Layer 4 of a small transformer language model trained on English Wikipedia (14 layers, counted from 0, width 96).
In attention head 2, each number of a token's query is one row of weights dot the token's vector x. The head spreads its attention over the tokens so far by the softmax of query dot key.

Query weights of the head. A number n stands for (n - 500) times 0.0013.
q0: 483 469 509 611 565 442 537 439 563 520 511 356 348 587 583 464 447 429 430 474 499 574 588 634 598 506 381 532 384 405 544 365 415 526 530 593 417 390 550 539 594 448 672 559 506 501 451 582 390 410 319 496 526 469 499 465 615 461 661 493 436 500 410 466 353 481 368 403 590 442 425 643 416 660 610 478 458 519 567 577 475 484 416 565 381 447 416 505 404 487 663 582 465 522 602 650
q1: 412 576 373 500 438 419 598 575 559 446 481 507 570 367 482 455 442 575 562 512 363 502 435 394 507 544 630 516 485 538 549 473 529 533 368 439 525 498 649 366 420 503 460 542 568 553 649 417 630 414 370 617 578 452 427 430 469 492 456 442 544 513 411 522 521 434 495 573 510 516 560 467 507 517 538 547 591 502 434 302 463 432 549 488 420 394 559 485 594 598 359 446 579 515 363 534
q2: 507 662 419 456 495 490 437 543 419 559 617 567 503 623 562 529 678 599 526 420 469 341 301 562 366 521 367 638 489 631 494 367 499 512 442 588 625 628 597 530 517 377 540 232 499 411 424 432 380 593 586 293 600 549 545 459 415 606 390 485 378 544 415 409 654 540 491 446 441 533 409 321 595 281 563 491 510 499 423 559 539 498 736 479 552 509 409 437 279 546 380 600 592 399 569 508
q3: 542 469 468 469 405 544 513 563 409 590 570 530 439 537 422 553 461 583 572 418 573 414 468 653 430 446 445 486 419 446 577 363 440 491 490 555 761 453 513 557 359 465 426 444 385 406 457 541 360 513 651 654 564 514 499 610 398 474 366 633 495 605 430 458 449 380 496 509 517 471 451 419 513 248 572 498 465 594 614 447 605 548 468 504 535 430 549 525 479 623 299 587 492 495 439 578
q4: 628 535 470 363 527 421 530 490 538 590 563 374 393 491 402 517 490 463 435 418 628 579 724 439 388 478 645 419 416 409 514 440 696 319 489 509 677 425 520 297 388 443 471 569 399 313 563 393 500 482 528 678 615 500 326 545 377 581 505 631 526 535 482 368 589 539 649 617 342 311 592 402 784 621 478 557 644 553 635 522 432 528 347 475 487 486 564 376 564 672 417 632 544 524 529 515
q5: 498 419 478 341 642 592 740 386 479 420 665 583 405 531 454 552 422 471 416 222 346 488 654 439 471 522 537 276 428 744 452 466 498 488 550 542 413 585 388 431 540 630 480 603 460 431 554 545 599 700 570 534 477 444 536 474 561 509 612 477 478 500 513 457 392 388 530 505 683 564 412 558 333 445 466 446 434 495 637 466 560 470 540 414 530 400 551 591 483 647 533 532 561 614 518 459
q6: 425 294 440 624 519 488 480 542 571 309 512 481 711 427 612 595 526 532 448 580 312 585 456 447 395 735 509 656 594 285 509 479 469 540 478 353 421 569 423 641 428 525 556 666 531 652 628 541 659 507 346 552 488 473 488 475 593 476 498 514 516 480 546 478 520 559 291 403 349 500 421 406 414 555 445 473 598 455 545 547 439 363 478 390 569 530 556 520 582 560 467 528 489 419 645 441
q7: 515 528 526 374 590 251 545 318 559 490 434 570 593 394 713 394 444 702 443 767 594 349 655 698 489 521 555 367 510 646 557 388 552 274 501 298 332 184 513 451 470 601 285 580 540 604 438 644 501 395 753 467 768 363 394 424 565 651 736 393 472 404 456 688 578 619 630 509 382 601 531 460 468 658 305 613 298 262 444 278 783 494 486 416 406 410 554 508 754 615 375 630 504 276 480 724
q8: 477 541 548 364 318 415 607 704 331 447 497 656 475 416 648 227 421 624 442 736 466 376 534 695 446 515 761 607 664 524 410 738 652 447 452 456 675 276 505 379 377 623 338 544 669 359 436 466 684 546 560 356 676 327 399 407 524 284 519 690 421 519 549 311 519 451 188 648 292 509 470 732 538 370 497 632 531 593 242 362 349 589 333 678 421 429 501 531 512 471 559 829 683 682 348 476
q9: 594 263 748 573 442 431 489 631 597 578 416 421 617 514 572 606 322 421 444 435 219 431 347 463 731 334 569 316 509 397 472 278 532 607 675 630 316 757 512 610 418 401 486 577 312 469 308 576 391 480 504 421 499 509 438 687 684 520 857 496 316 336 694 468 276 545 430 321 631 423 139 408 470 565 338 512 598 516 513 593 724 661 597 527 583 699 310 525 511 667 445 426 390 420 712 444
q10: 593 399 448 774 475 526 473 603 553 407 819 466 454 134 389 625 515 507 772 351 341 346 441 689 222 405 823 507 366 493 507 289 529 596 736 736 392 431 576 444 323 563 610 546 441 615 503 657 730 644 283 515 529 341 342 553 456 339 426 571 314 579 381 613 376 603 496 370 539 521 465 410 573 483 689 681 634 615 419 675 440 406 647 299 584 188 87 445 616 708 659 697 398 442 375 759
q11: 471 678 361 707 217 571 857 472 403 485 601 764 663 432 342 547 541 563 523 604 537 353 328 354 698 547 424 497 617 485 502 342 515 485 512 597 439 589 600 496 464 567 195 560 681 531 515 503 522 468 495 554 529 346 758 250 633 353 557 144 511 583 409 399 202 501 532 347 551 683 599 325 572 278 314 578 450 474 589 261 602 399 559 478 549 480 606 531 451 344 528 494 640 355 443 138
q12: 594 300 413 637 423 401 612 560 603 564 559 465 348 283 611 430 560 599 484 535 350 526 478 688 537 431 515 466 280 278 568 431 373 602 744 438 689 452 407 424 599 628 540 658 522 576 465 650 491 642 547 855 586 469 647 420 453 560 536 574 651 442 563 610 551 499 509 518 514 527 251 410 725 178 692 526 523 425 497 594 547 439 246 549 435 555 464 640 453 304 675 428 470 72 385 453
q13: 415 668 767 546 358 520 461 579 272 765 649 739 683 318 644 641 578 385 382 758 618 587 549 448 521 568 370 466 359 760 429 404 589 411 726 324 361 746 533 528 418 545 778 560 367 411 575 365 339 476 351 449 671 500 486 567 409 547 643 446 609 553 601 711 284 320 404 292 341 488 173 705 474 467 437 313 369 374 569 464 711 432 328 467 643 475 603 464 467 552 474 459 394 451 477 423
q14: 661 626 481 944 213 443 504 285 394 568 261 466 440 452 626 291 428 474 653 536 242 598 395 426 565 417 332 781 469 347 431 285 469 354 431 532 642 567 163 744 747 536 699 562 608 882 290 416 657 722 535 541 318 363 627 697 733 349 407 460 473 518 448 434 536 645 583 770 516 603 439 440 584 416 556 529 242 436 501 504 466 484 533 415 469 220 475 362 554 469 369 422 674 922 325 470
q15: 401 507 437 415 420 465 460 314 501 338 346 347 656 713 529 343 768 385 474 458 510 460 664 573 549 643 533 399 542 472 414 368 519 318 238 386 435 221 393 493 702 656 517 289 429 686 543 399 428 519 516 434 345 488 397 452 724 553 654 663 623 445 488 329 621 685 273 507 313 421 652 578 549 558 652 674 627 393 790 356 191 498 567 584 258 522 620 413 567 483 458 647 649 636 477 834
q16: 494 497 456 637 493 503 667 402 704 512 434 691 414 472 487 407 503 569 543 515 484 504 621 504 488 536 616 529 563 465 787 492 591 476 557 280 577 534 294 387 425 437 433 699 436 516 751 468 564 326 349 597 530 317 397 444 511 474 363 480 495 611 448 424 452 612 534 715 479 564 587 451 606 515 558 644 550 380 406 350 438 536 582 507 393 386 582 500 672 499 588 309 689 536 567 452
q17: 443 640 433 386 505 617 656 395 382 410 652 412 625 502 423 611 358 534 573 362 605 504 308 523 591 382 471 478 429 552 479 346 560 792 563 403 533 614 774 548 434 168 451 539 449 506 533 385 683 408 581 563 411 461 551 379 546 331 834 389 375 260 647 381 358 479 676 297 374 457 376 467 312 511 440 438 656 479 314 700 376 673 506 410 383 557 209 668 590 626 448 571 620 391 442 492
q18: 666 498 556 469 478 512 546 465 443 468 512 424 448 597 494 532 591 499 472 412 565 473 502 538 607 475 531 480 354 467 468 583 366 466 545 600 528 550 511 500 509 495 560 464 361 453 379 641 373 631 567 482 496 457 586 613 478 482 434 502 463 511 579 442 540 586 597 444 537 540 462 505 509 431 284 501 531 546 547 621 480 559 478 510 612 638 499 356 442 358 592 568 536 387 598 472
q19: 466 403 492 596 534 506 514 502 501 524 556 390 442 608 403 538 559 548 443 313 481 559 562 440 587 445 642 580 342 475 678 403 334 546 448 492 490 587 382 539 470 547 380 526 379 442 372 568 491 587 556 537 375 499 447 644 360 414 465 359 492 546 689 422 434 677 615 369 477 648 593 466 558 620 439 446 557 501 607 425 382 624 302 450 475 569 433 445 410 499 577 483 582 488 575 296
q20: 552 570 592 329 587 709 466 566 722 618 510 429 381 375 288 643 340 411 414 375 447 581 439 462 526 387 540 399 194 373 440 533 437 415 510 567 690 714 259 439 361 568 639 423 470 351 727 560 482 547 501 612 293 682 613 554 345 502 312 703 494 505 592 506 464 525 623 525 376 430 632 474 575 514 653 454 638 615 443 614 452 477 449 600 500 619 429 480 447 595 658 368 756 478 505 259
q21: 600 658 716 559 523 412 478 597 321 483 491 449 361 562 435 723 645 537 623 310 721 451 486 368 584 398 641 581 507 683 660 484 505 812 509 456 495 444 470 352 593 481 531 551 400 613 232 463 560 582 397 636 495 526 380 587 340 528 401 404 609 487 461 481 507 479 492 537 771 487 578 562 512 511 443 437 629 352 438 285 512 586 271 452 587 617 553 549 495 244 416 577 429 651 411 366
q22: 330 675 518 546 592 646 137 533 604 479 503 576 225 271 406 369 618 414 595 319 364 342 433 360 478 622 709 383 358 382 440 496 597 663 595 614 829 688 548 356 386 671 532 490 372 426 518 270 693 536 521 405 425 588 148 369 428 583 817 638 413 514 597 418 559 688 666 503 300 487 315 335 499 411 538 407 487 640 355 461 496 474 736 712 413 411 588 528 362 575 453 607 728 656 553 597
q23: 504 638 639 345 347 416 372 553 511 479 379 526 416 420 441 520 396 548 569 444 633 624 592 486 646 508 691 582 493 533 519 455 178 688 540 566 364 564 522 406 513 591 564 437 430 503 297 578 618 649 407 553 561 426 402 646 460 526 545 558 354 515 377 419 484 522 624 505 511 437 329 514 530 475 558 408 517 441 553 452 486 646 558 566 598 689 438 612 470 531 271 549 451 706 315 674
q24: 528 692 421 404 412 591 581 575 597 722 537 572 460 523 644 291 640 575 323 195 537 461 340 504 477 507 561 479 547 525 835 499 463 651 614 748 470 656 742 422 632 310 482 345 417 504 416 647 448 546 470 317 484 415 225 505 566 433 676 177 455 477 542 515 556 727 664 676 753 524 317 474 527 528 381 395 477 253 445 392 181 716 482 275 481 526 492 573 585 411 413 447 485 431 399 405
q25: 390 398 495 493 653 407 596 632 474 565 268 529 396 548 676 388 395 638 509 588 483 405 632 501 579 507 600 389 455 418 595 457 494 447 496 164 500 434 613 409 369 467 208 352 499 368 558 354 621 463 309 482 663 351 481 519 517 797 592 432 589 514 535 554 451 441 460 369 505 416 460 608 557 589 460 549 640 652 521 567 481 549 507 681 236 621 512 289 376 628 591 445 380 495 382 578
q26: 340 805 367 553 503 502 429 637 791 493 338 343 304 584 282 431 224 721 633 294 514 573 708 529 398 282 575 666 543 333 309 394 42 338 710 827 764 372 813 693 360 635 884 597 563 676 389 660 599 335 377 678 312 299 216 396 694 462 474 517 637 489 807 459 118 845 691 800 761 619 744 401 653 457 814 642 342 268 264 417 441 435 410 507 307 425 215 248 565 630 640 451 591 743 226 497
q27: 612 552 481 365 511 422 513 313 414 678 719 516 500 324 207 659 420 569 359 349 727 572 640 481 489 817 515 617 464 358 474 529 582 595 470 587 454 600 367 527 776 593 400 638 694 718 325 474 497 643 427 769 509 380 603 476 526 324 425 459 422 551 451 435 549 574 433 335 783 378 312 332 360 619 612 320 320 394 327 365 593 476 469 237 525 856 415 660 366 353 710 406 450 468 266 442
q28: 393 611 469 409 465 324 700 683 576 415 405 663 439 255 549 406 234 374 579 394 353 559 458 447 609 481 391 381 678 513 305 475 579 263 703 481 466 412 413 618 719 506 663 304 713 591 395 619 526 445 576 235 617 362 439 501 573 550 473 368 471 245 806 511 386 410 795 582 390 662 447 768 347 452 461 665 420 567 466 450 486 544 357 582 679 331 682 550 681 452 455 563 744 380 474 643
q29: 418 713 319 744 337 463 280 629 751 347 608 251 438 454 263 729 489 716 497 299 420 516 507 638 469 476 637 481 364 505 519 322 399 679 593 338 874 590 522 484 406 628 775 561 379 436 616 308 363 450 486 628 337 264 304 576 239 554 451 438 530 661 598 273 342 788 502 614 646 643 266 553 855 328 696 404 739 838 620 432 163 379 167 636 385 631 536 679 264 652 682 391 777 514 413 430
q30: 490 198 542 665 462 554 710 618 508 332 276 549 574 535 782 712 931 712 521 361 556 360 687 672 493 474 358 322 697 835 482 719 584 446 474 370 408 199 456 311 564 261 469 483 444 554 563 552 389 443 641 470 482 570 605 375 451 689 557 235 489 593 457 709 846 491 122 612 607 666 466 554 244 546 355 463 802 540 527 113 565 429 364 618 304 588 737 298 662 463 378 555 453 402 620 218
q31: 679 469 470 661 291 569 389 515 668 563 504 732 152 420 455 512 321 526 547 466 343 623 465 346 466 654 519 451 470 286 495 423 285 618 353 564 671 664 375 295 528 682 388 491 635 362 498 575 422 492 469 569 331 180 488 536 640 284 468 672 528 509 568 298 408 778 425 677 384 664 652 576 707 554 599 582 413 793 390 405 653 648 389 387 463 630 391 542 467 605 434 356 528 492 454 580

Each question shows a short text with each token's key, already scaled and adjusted for position as the last token sees it. A number n stands for (n - 500) times 0.003.

Then comes the last token's vector x. A number n stands for (n - 500) times 0.0057.

0 "ied": 473 435 496 495 520 317 699 480 533 424 486 505 487 526 504 513 524 482 499 489 453 530 542 291 530 507 493 545 576 471 605 425
1 " on": 501 486 478 458 485 291 699 488 505 448 510 538 405 537 499 504 484 462 401 445 431 525 481 297 526 488 479 514 589 459 562 423
2 " ": 467 539 493 403 510 287 747 507 513 480 523 548 442 537 502 565 520 485 411 462 361 593 460 307 543 569 484 552 540 479 513 456
3 "26": 459 588 503 419 534 302 661 447 463 498 503 494 489 550 480 527 543 467 393 487 407 607 492 265 537 518 493 515 574 467 527 540
4 " May": 455 647 484 447 554 270 594 475 503 436 486 570 472 552 493 516 523 498 285 363 437 543 456 270 532 499 498 507 535 482 559 477
x: 361 561 440 293 491 425 370 363 359 527 331 629 740 558 727 503 644 535 530 647 554 555 518 211 530 658 575 644 534 532 542 471 609 456 452 358 561 358 485 535 548 509 494 494 594 535 514 608 451 447 459 514 571 484 511 321 490 673 460 370 580 460 465 445 486 462 290 495 616 502 411 460 397 618 594 470 551 437 236 417 581 543 463 440 538 595 692 458 591 426 437 557 284 659 537 460
To which token does the last token give the most attention? 2 " "

0 " December": 512 364 387 376 497 299 614 480 511 411 466 544 472 525 487 521 436 410 259 398 371 585 422 125 544 501 483 543 541 561 548 498
1 " ": 485 517 455 355 539 178 837 550 490 468 502 605 417 575 492 517 521 458 340 411 326 608 441 183 529 581 472 580 555 494 491 503
2 "2": 510 588 478 403 579 142 766 462 453 535 486 548 292 629 442 481 539 453 381 359 423 571 458 219 516 535 470 542 575 445 545 552
3 "00": 546 451 480 550 617 355 326 606 501 440 457 484 889 481 498 407 447 509 421 619 481 654 537 227 536 443 511 529 490 579 476 599
4 "4": 361 672 504 420 567 211 545 403 532 494 509 543 351 552 425 397 479 501 402 358 457 604 534 226 588 491 461 495 627 499 535 576
x: 387 364 389 596 449 343 553 468 514 360 559 498 685 658 657 485 526 580 440 637 550 328 440 405 382 519 551 549 332 361 557 442 579 771 380 398 515 370 501 463 453 489 516 580 462 486 331 388 481 534 540 556 593 443 774 478 365 554 478 378 470 371 457 754 405 554 509 497 700 445 623 468 461 530 423 402 325 474 546 410 525 557 601 612 506 589 438 712 576 586 409 565 418 330 585 515
Which token does the last token look at most, and with what share of its attention? 1 " ", with about 70%

0 "y": 570 520 464 443 490 335 673 406 500 415 514 505 362 524 482 535 496 451 428 352 453 532 547 325 489 544 488 553 573 408 576 461
1 ").": 539 478 470 405 471 235 701 512 525 475 493 534 453 536 506 506 495 430 348 391 336 522 438 247 526 522 502 507 537 468 560 468
2 "\n": 504 495 487 414 615 315 740 493 543 482 487 540 443 498 511 473 511 477 431 374 312 521 439 319 616 453 514 561 550 487 572 454
3 "-": 494 539 480 431 518 281 711 489 508 458 513 499 460 541 494 571 522 475 299 318 344 578 404 302 451 504 484 559 538 432 521 467
4 " P": 397 671 497 437 537 308 697 481 532 454 497 534 424 525 490 534 501 527 264 298 333 557 458 256 521 536 508 507 528 475 519 493
x: 333 462 465 535 487 608 415 433 521 573 522 425 581 427 648 513 529 533 775 553 516 437 590 345 519 405 532 695 530 495 454 433 581 375 283 544 472 275 460 533 656 493 538 410 589 566 433 508 489 415 536 464 521 455 675 226 735 512 542 546 585 546 471 445 405 506 574 437 424 556 533 453 546 464 567 629 276 361 545 476 560 468 610 353 605 530 456 204 786 533 361 542 372 432 487 616
Which token does the last token look at most, and with what share of its attention? 3 "-", with about 40%

0 "m": 584 498 460 480 513 482 591 459 475 487 496 542 439 529 531 477 465 436 422 339 485 563 511 394 440 492 478 509 505 564 554 507
1 "usic": 501 542 477 469 507 430 613 457 518 445 478 521 456 542 480 549 517 458 431 462 467 529 559 323 546 551 502 522 549 505 564 462
2 " pro": 516 598 481 446 531 330 607 479 517 483 514 556 425 546 490 485 530 469 401 368 428 538 490 303 532 519 499 497 521 505 533 453
3 "duc": 454 531 483 481 547 332 593 448 524 458 523 500 470 552 522 528 500 505 414 391 505 564 526 390 548 497 491 519 534 492 586 445
4 "er": 460 572 496 498 552 372 554 445 516 470 528 517 351 551 506 497 487 506 427 415 484 528 536 409 486 490 496 504 546 449 593 462
x: 501 339 462 341 428 385 577 524 590 536 496 510 743 674 812 470 423 460 436 707 522 357 440 482 385 477 492 435 521 471 486 537 594 417 445 175 426 442 560 355 526 320 485 484 425 534 605 432 527 382 656 404 537 827 438 499 542 799 578 494 603 467 326 598 551 506 411 359 446 533 571 516 524 501 430 472 357 476 687 533 656 499 637 649 425 424 503 502 548 376 545 609 511 549 441 417
Which token does the last token look at most, and with what share of its attention? 2 " pro", with about 50%

0 " ": 540 428 442 337 558 145 829 476 501 486 533 603 410 556 497 568 500 459 347 388 306 607 449 196 581 558 472 559 566 467 509 467
1 "2": 598 520 474 394 566 170 782 381 469 521 515 543 299 584 455 540 526 427 384 328 414 571 474 222 553 521 469 526 590 417 564 519
2 "000": 555 542 452 549 583 217 370 495 446 452 456 460 722 471 481 531 463 458 320 529 468 597 581 89 452 500 525 471 562 539 607 528
3 ");": 450 690 500 407 594 136 760 454 477 540 517 533 391 525 538 550 536 416 188 266 375 540 444 255 528 551 502 547 545 485 559 420
4 " and": 460 539 488 399 559 161 826 506 538 418 506 533 375 576 503 576 502 475 379 332 406 517 494 196 516 493 484 510 588 414 618 400
x: 678 426 374 423 464 410 474 425 530 436 549 483 418 462 726 623 404 468 224 588 447 526 431 523 489 558 520 812 588 513 360 458 687 256 581 287 356 478 493 506 524 530 498 520 558 640 512 576 476 509 503 684 464 610 525 412 517 578 584 542 401 604 573 544 517 568 581 410 477 510 529 455 700 470 542 501 357 467 342 482 563 423 553 332 539 660 559 526 543 449 239 713 225 335 394 549
Which token does the last token look at most, and with what share of its attention? 4 " and", with about 40%

0 " Can": 513 436 432 395 583 226 630 487 453 474 504 544 434 541 512 517 477 465 321 383 394 543 474 241 504 525 510 545 556 468 511 454
1 "ad": 531 519 457 468 530 306 626 405 537 446 487 518 275 526 475 577 513 456 378 354 475 529 517 383 493 494 472 537 576 446 586 457
2 "a": 481 550 496 450 496 313 617 490 506 449 551 512 301 591 535 513 534 481 456 410 453 493 556 365 510 581 476 554 565 431 594 472
3 "'": 483 657 463 415 492 197 608 439 543 473 465 503 449 547 504 461 519 476 235 266 419 571 451 369 475 437 491 526 489 497 532 440
4 "s": 446 624 502 472 500 290 648 480 536 434 527 502 360 560 477 531 471 508 417 435 420 561 556 332 486 498 460 531 579 469 596 461
x: 322 234 460 374 488 344 427 515 420 425 543 537 548 542 964 549 566 492 449 723 434 317 454 513 459 516 544 570 407 360 490 587 454 337 474 456 534 452 562 484 540 447 341 517 473 380 530 660 595 300 539 602 607 760 432 396 615 540 490 422 459 295 539 650 538 589 565 373 512 471 507 414 446 481 505 583 418 460 526 526 498 491 497 783 670 284 409 557 743 480 480 487 486 562 494 587
To which token does the last token give the most attention? 0 " Can"

0 "ult": 617 488 499 490 534 438 613 465 525 452 516 394 409 526 467 549 512 430 480 447 527 551 520 295 609 523 504 498 504 450 575 558
1 "anc": 578 579 462 495 515 367 549 447 523 420 539 469 434 518 484 508 515 466 399 388 496 618 532 290 557 473 489 455 547 519 590 511
2 "y": 466 619 480 479 494 389 624 395 489 425 520 500 373 514 469 532 545 487 433 367 479 526 569 372 483 535 483 549 567 415 567 481
3 " Com": 482 738 472 433 546 354 672 453 507 480 512 510 443 494 495 494 538 479 204 368 374 560 485 265 501 523 508 484 503 482 504 497
4 "un": 441 702 495 466 539 333 628 402 510 444 521 521 331 542 500 480 484 507 323 323 527 512 523 385 463 487 465 532 539 467 549 448
x: 539 588 396 459 434 303 628 547 458 537 425 576 593 338 464 573 571 599 177 709 453 568 598 542 537 627 537 511 620 660 552 590 660 575 280 293 568 439 491 607 497 414 540 506 640 468 554 309 465 345 528 654 512 483 564 353 439 805 472 391 481 479 305 616 753 513 554 632 389 458 651 504 377 434 486 547 505 448 399 465 485 498 519 633 418 433 369 398 586 517 377 521 538 347 434 335
To which token does the last token give the most attention? 3 " Com"

0 "a": 593 482 481 429 448 361 748 499 519 384 570 515 180 599 538 527 482 429 412 370 411 485 545 273 516 606 468 563 587 398 637 448
1 " University": 494 469 433 314 481 231 726 532 538 374 516 473 349 572 494 566 477 454 267 526 243 535 483 105 551 548 520 567 551 457 563 425
2 ",": 537 506 471 404 566 196 789 477 539 447 466 554 322 593 502 565 485 431 268 341 279 535 432 174 548 515 502 547 571 392 616 477
3 " ": 503 592 506 383 563 167 806 509 556 495 527 631 438 539 499 548 467 475 275 331 275 620 390 162 571 598 481 574 569 428 491 501
4 "1": 527 597 516 463 648 227 683 454 440 567 513 585 353 623 457 369 496 499 383 310 444 589 504 195 592 555 500 552 622 343 571 537
x: 532 424 569 474 451 502 642 344 560 407 538 485 712 411 534 644 629 430 329 597 481 433 585 466 437 477 513 477 402 428 495 647 540 704 243 562 317 419 445 440 301 510 550 480 582 419 167 451 454 409 480 508 490 251 733 451 475 695 575 486 533 376 444 608 475 648 430 394 584 513 406 591 590 475 607 451 367 569 592 491 585 542 654 450 618 523 485 549 854 478 398 516 500 410 518 394
To which token does the last token give the most attention? 3 " "

0 "il": 611 471 465 504 530 486 665 365 456 467 522 504 260 501 478 517 460 417 407 269 489 527 483 257 499 508 487 579 562 474 594 487
1 "it": 580 652 468 513 541 216 565 405 515 444 504 552 338 535 464 528 539 454 444 267 547 526 532 329 531 492 494 531 579 441 623 431
2 "ia": 482 569 477 462 514 301 659 448 490 451 549 528 310 601 506 515 543 451 376 345 411 478 557 301 512 591 473 540 581 434 606 455
3 " that": 457 623 499 427 477 226 807 500 476 433 483 483 374 556 506 575 527 457 422 435 352 507 487 268 483 545 504 531 579 419 592 427
4 " ": 513 597 517 402 522 256 817 527 521 481 528 596 441 539 492 574 478 491 374 401 323 580 430 246 546 576 475 568 558 464 518 461
x: 643 445 480 328 624 423 517 406 438 443 597 377 478 351 402 524 378 584 370 566 632 608 500 393 499 509 552 643 299 391 513 569 574 469 458 346 345 597 575 719 566 495 580 501 521 498 464 644 370 590 504 402 615 518 602 227 580 547 504 327 536 298 487 745 506 636 522 475 520 583 472 501 310 488 607 473 415 405 488 369 517 527 569 381 592 332 423 471 854 502 526 587 387 462 566 553
Which token does the last token look at most, and with what share of its attention? 4 " ", with about 50%

0 "00": 552 451 462 479 545 355 521 441 533 483 496 476 662 438 478 501 481 452 416 386 419 607 511 204 557 502 494 522 533 512 496 589
1 "5": 579 509 497 417 513 336 633 425 536 474 508 513 412 505 448 518 522 439 416 418 406 573 508 259 554 497 483 516 578 474 507 550
2 ".": 522 614 467 396 486 267 676 526 553 471 498 563 448 537 494 534 512 441 343 357 354 530 440 276 526 503 485 517 527 488 541 484
3 " ": 462 582 503 414 513 289 748 512 523 492 530 565 440 526 490 563 490 478 369 423 368 573 440 289 535 567 477 550 547 491 510 477
4 "87": 415 654 515 454 505 301 645 471 482 495 518 506 520 547 475 526 506 483 367 450 413 571 508 222 522 511 494 527 569 446 537 573
x: 545 439 627 526 512 447 457 384 539 393 595 547 557 558 385 628 617 517 499 545 534 504 471 422 536 659 519 571 508 412 486 366 557 516 334 499 243 306 517 433 434 575 408 454 479 639 246 446 575 360 704 504 644 383 748 440 505 431 394 465 503 404 434 879 362 502 479 536 521 528 417 444 546 569 447 612 468 451 502 486 543 543 701 355 472 457 630 666 853 478 389 442 276 273 565 488
Which two tokens does the last token look at most, in order? 2 ".", 3 " "

0 "99": 618 506 455 441 571 361 482 424 509 516 511 473 643 485 474 508 445 418 411 415 460 655 538 217 589 445 495 534 552 517 524 612
1 ",": 507 430 470 414 529 302 774 492 537 461 471 550 365 559 503 548 482 448 348 388 312 521 437 260 540 512 501 537 551 418 570 480
2 " the": 504 544 478 418 478 247 796 488 468 399 481 512 366 545 510 558 499 466 441 395 340 492 487 304 478 509 489 490 571 394 587 459
3 " H": 462 733 470 419 528 261 712 459 543 457 508 554 415 503 491 533 580 493 187 334 304 556 481 274 495 557 498 517 544 464 516 491
4 "a": 454 559 504 461 510 295 617 494 522 449 568 518 288 606 536 505 473 504 455 400 448 494 572 351 527 597 472 554 572 418 606 462
x: 501 495 616 621 455 418 507 335 525 377 497 491 499 572 522 540 437 485 309 776 495 426 404 569 582 620 509 605 486 497 447 340 577 538 231 305 464 500 486 650 391 455 495 441 377 495 408 583 580 475 550 460 499 766 576 548 571 772 457 338 468 343 338 660 367 541 593 414 368 463 487 477 493 520 539 616 512 327 559 601 480 503 634 685 434 453 566 375 768 468 441 536 437 806 395 564
To which token does the last token give the most attention? 2 " the"

0 "oc": 521 533 504 476 494 518 695 534 542 387 497 556 392 522 487 534 516 422 480 422 436 556 487 258 554 468 506 460 479 452 596 450
1 "he": 567 537 483 505 487 476 652 426 513 383 533 529 337 502 469 511 487 478 450 339 458 493 534 283 487 465 477 545 552 466 582 421
2 " F": 562 668 461 413 507 260 684 490 512 488 524 538 387 537 507 485 577 467 305 335 383 519 459 307 532 546 504 550 544 488 538 466
3 "ound": 463 759 479 501 547 360 549 396 498 413 497 490 401 549 481 449 516 444 397 355 493 537 569 323 542 512 493 507 563 509 579 442
4 "ation": 493 568 492 499 489 316 675 440 498 418 517 543 385 577 491 501 474 501 463 422 440 495 611 344 558 573 474 545 565 434 584 484
x: 404 382 526 600 440 489 578 491 423 267 582 549 501 489 701 697 680 534 240 552 544 452 425 607 440 575 432 641 416 511 335 534 503 462 285 402 569 266 495 484 386 539 462 452 394 509 670 763 508 431 605 347 498 543 660 325 519 673 521 323 576 309 466 551 589 520 550 530 490 572 479 506 459 488 449 334 555 428 568 421 552 302 613 623 456 446 570 511 767 447 508 480 634 604 470 553
To which token does the last token give the most attention? 0 "oc"

0 " in": 463 441 460 444 510 331 843 535 522 431 493 551 346 566 489 532 488 462 378 455 368 541 431 283 523 478 471 526 558 428 553 422
1 " ": 488 504 468 375 512 273 792 515 506 471 516 580 435 521 495 533 522 460 351 422 326 601 439 240 546 550 488 572 549 473 505 468
2 "1": 484 532 493 429 574 275 664 454 452 526 511 541 369 571 459 388 502 477 424 398 415 571 515 257 568 531 504 551 591 397 559 499
3 "86": 525 446 512 518 557 224 418 529 536 467 522 515 685 507 494 443 530 491 485 572 418 606 497 158 572 377 510 514 546 478 525 558
4 "7": 380 591 520 480 509 331 496 398 531 502 548 517 474 513 476 403 473 475 416 385 469 632 505 228 574 445 478 545 593 498 527 548
x: 502 403 436 505 405 299 489 415 538 369 549 590 644 542 554 581 598 512 624 625 581 391 433 425 491 566 544 643 355 334 610 380 585 602 323 368 320 576 487 564 349 599 371 531 489 476 384 344 499 501 622 555 533 477 814 514 503 417 508 382 493 280 439 612 466 554 622 528 569 463 584 396 468 544 403 578 324 309 509 460 531 615 643 638 466 566 542 721 708 488 441 419 487 316 547 403
Which token does the last token look at most, and with what share of its attention? 1 " ", with about 50%

0 "5": 606 375 476 386 504 328 685 390 528 462 505 508 364 490 437 522 449 409 362 391 353 595 503 200 555 510 484 541 603 491 507 546
1 ".": 543 533 440 360 469 217 752 526 566 454 493 579 417 543 493 546 493 407 303 328 296 546 417 202 532 506 484 527 539 477 557 477
2 " In": 537 525 473 424 554 194 805 489 507 415 516 476 386 539 482 534 515 490 256 416 360 569 433 137 586 505 490 530 561 465 547 429
3 " ": 478 583 499 394 537 201 785 529 526 471 532 599 432 521 496 518 478 472 342 378 298 608 421 183 585 546 490 572 563 479 523 438
4 ",": 494 633 508 431 570 219 754 479 526 465 479 516 360 573 502 567 512 448 302 355 315 520 448 228 573 517 505 570 561 412 600 463
x: 692 487 509 489 552 571 341 392 503 422 551 463 574 390 830 533 411 491 222 620 480 554 499 541 385 666 475 742 580 371 492 487 527 288 634 431 350 402 516 545 342 490 538 609 481 580 584 579 508 455 483 490 413 513 547 334 522 390 449 444 408 445 353 560 509 522 408 523 481 661 401 377 549 477 591 521 507 401 433 596 590 599 431 349 609 606 591 644 757 437 330 492 331 588 528 571
To which token does the last token give the most attention? 1 "."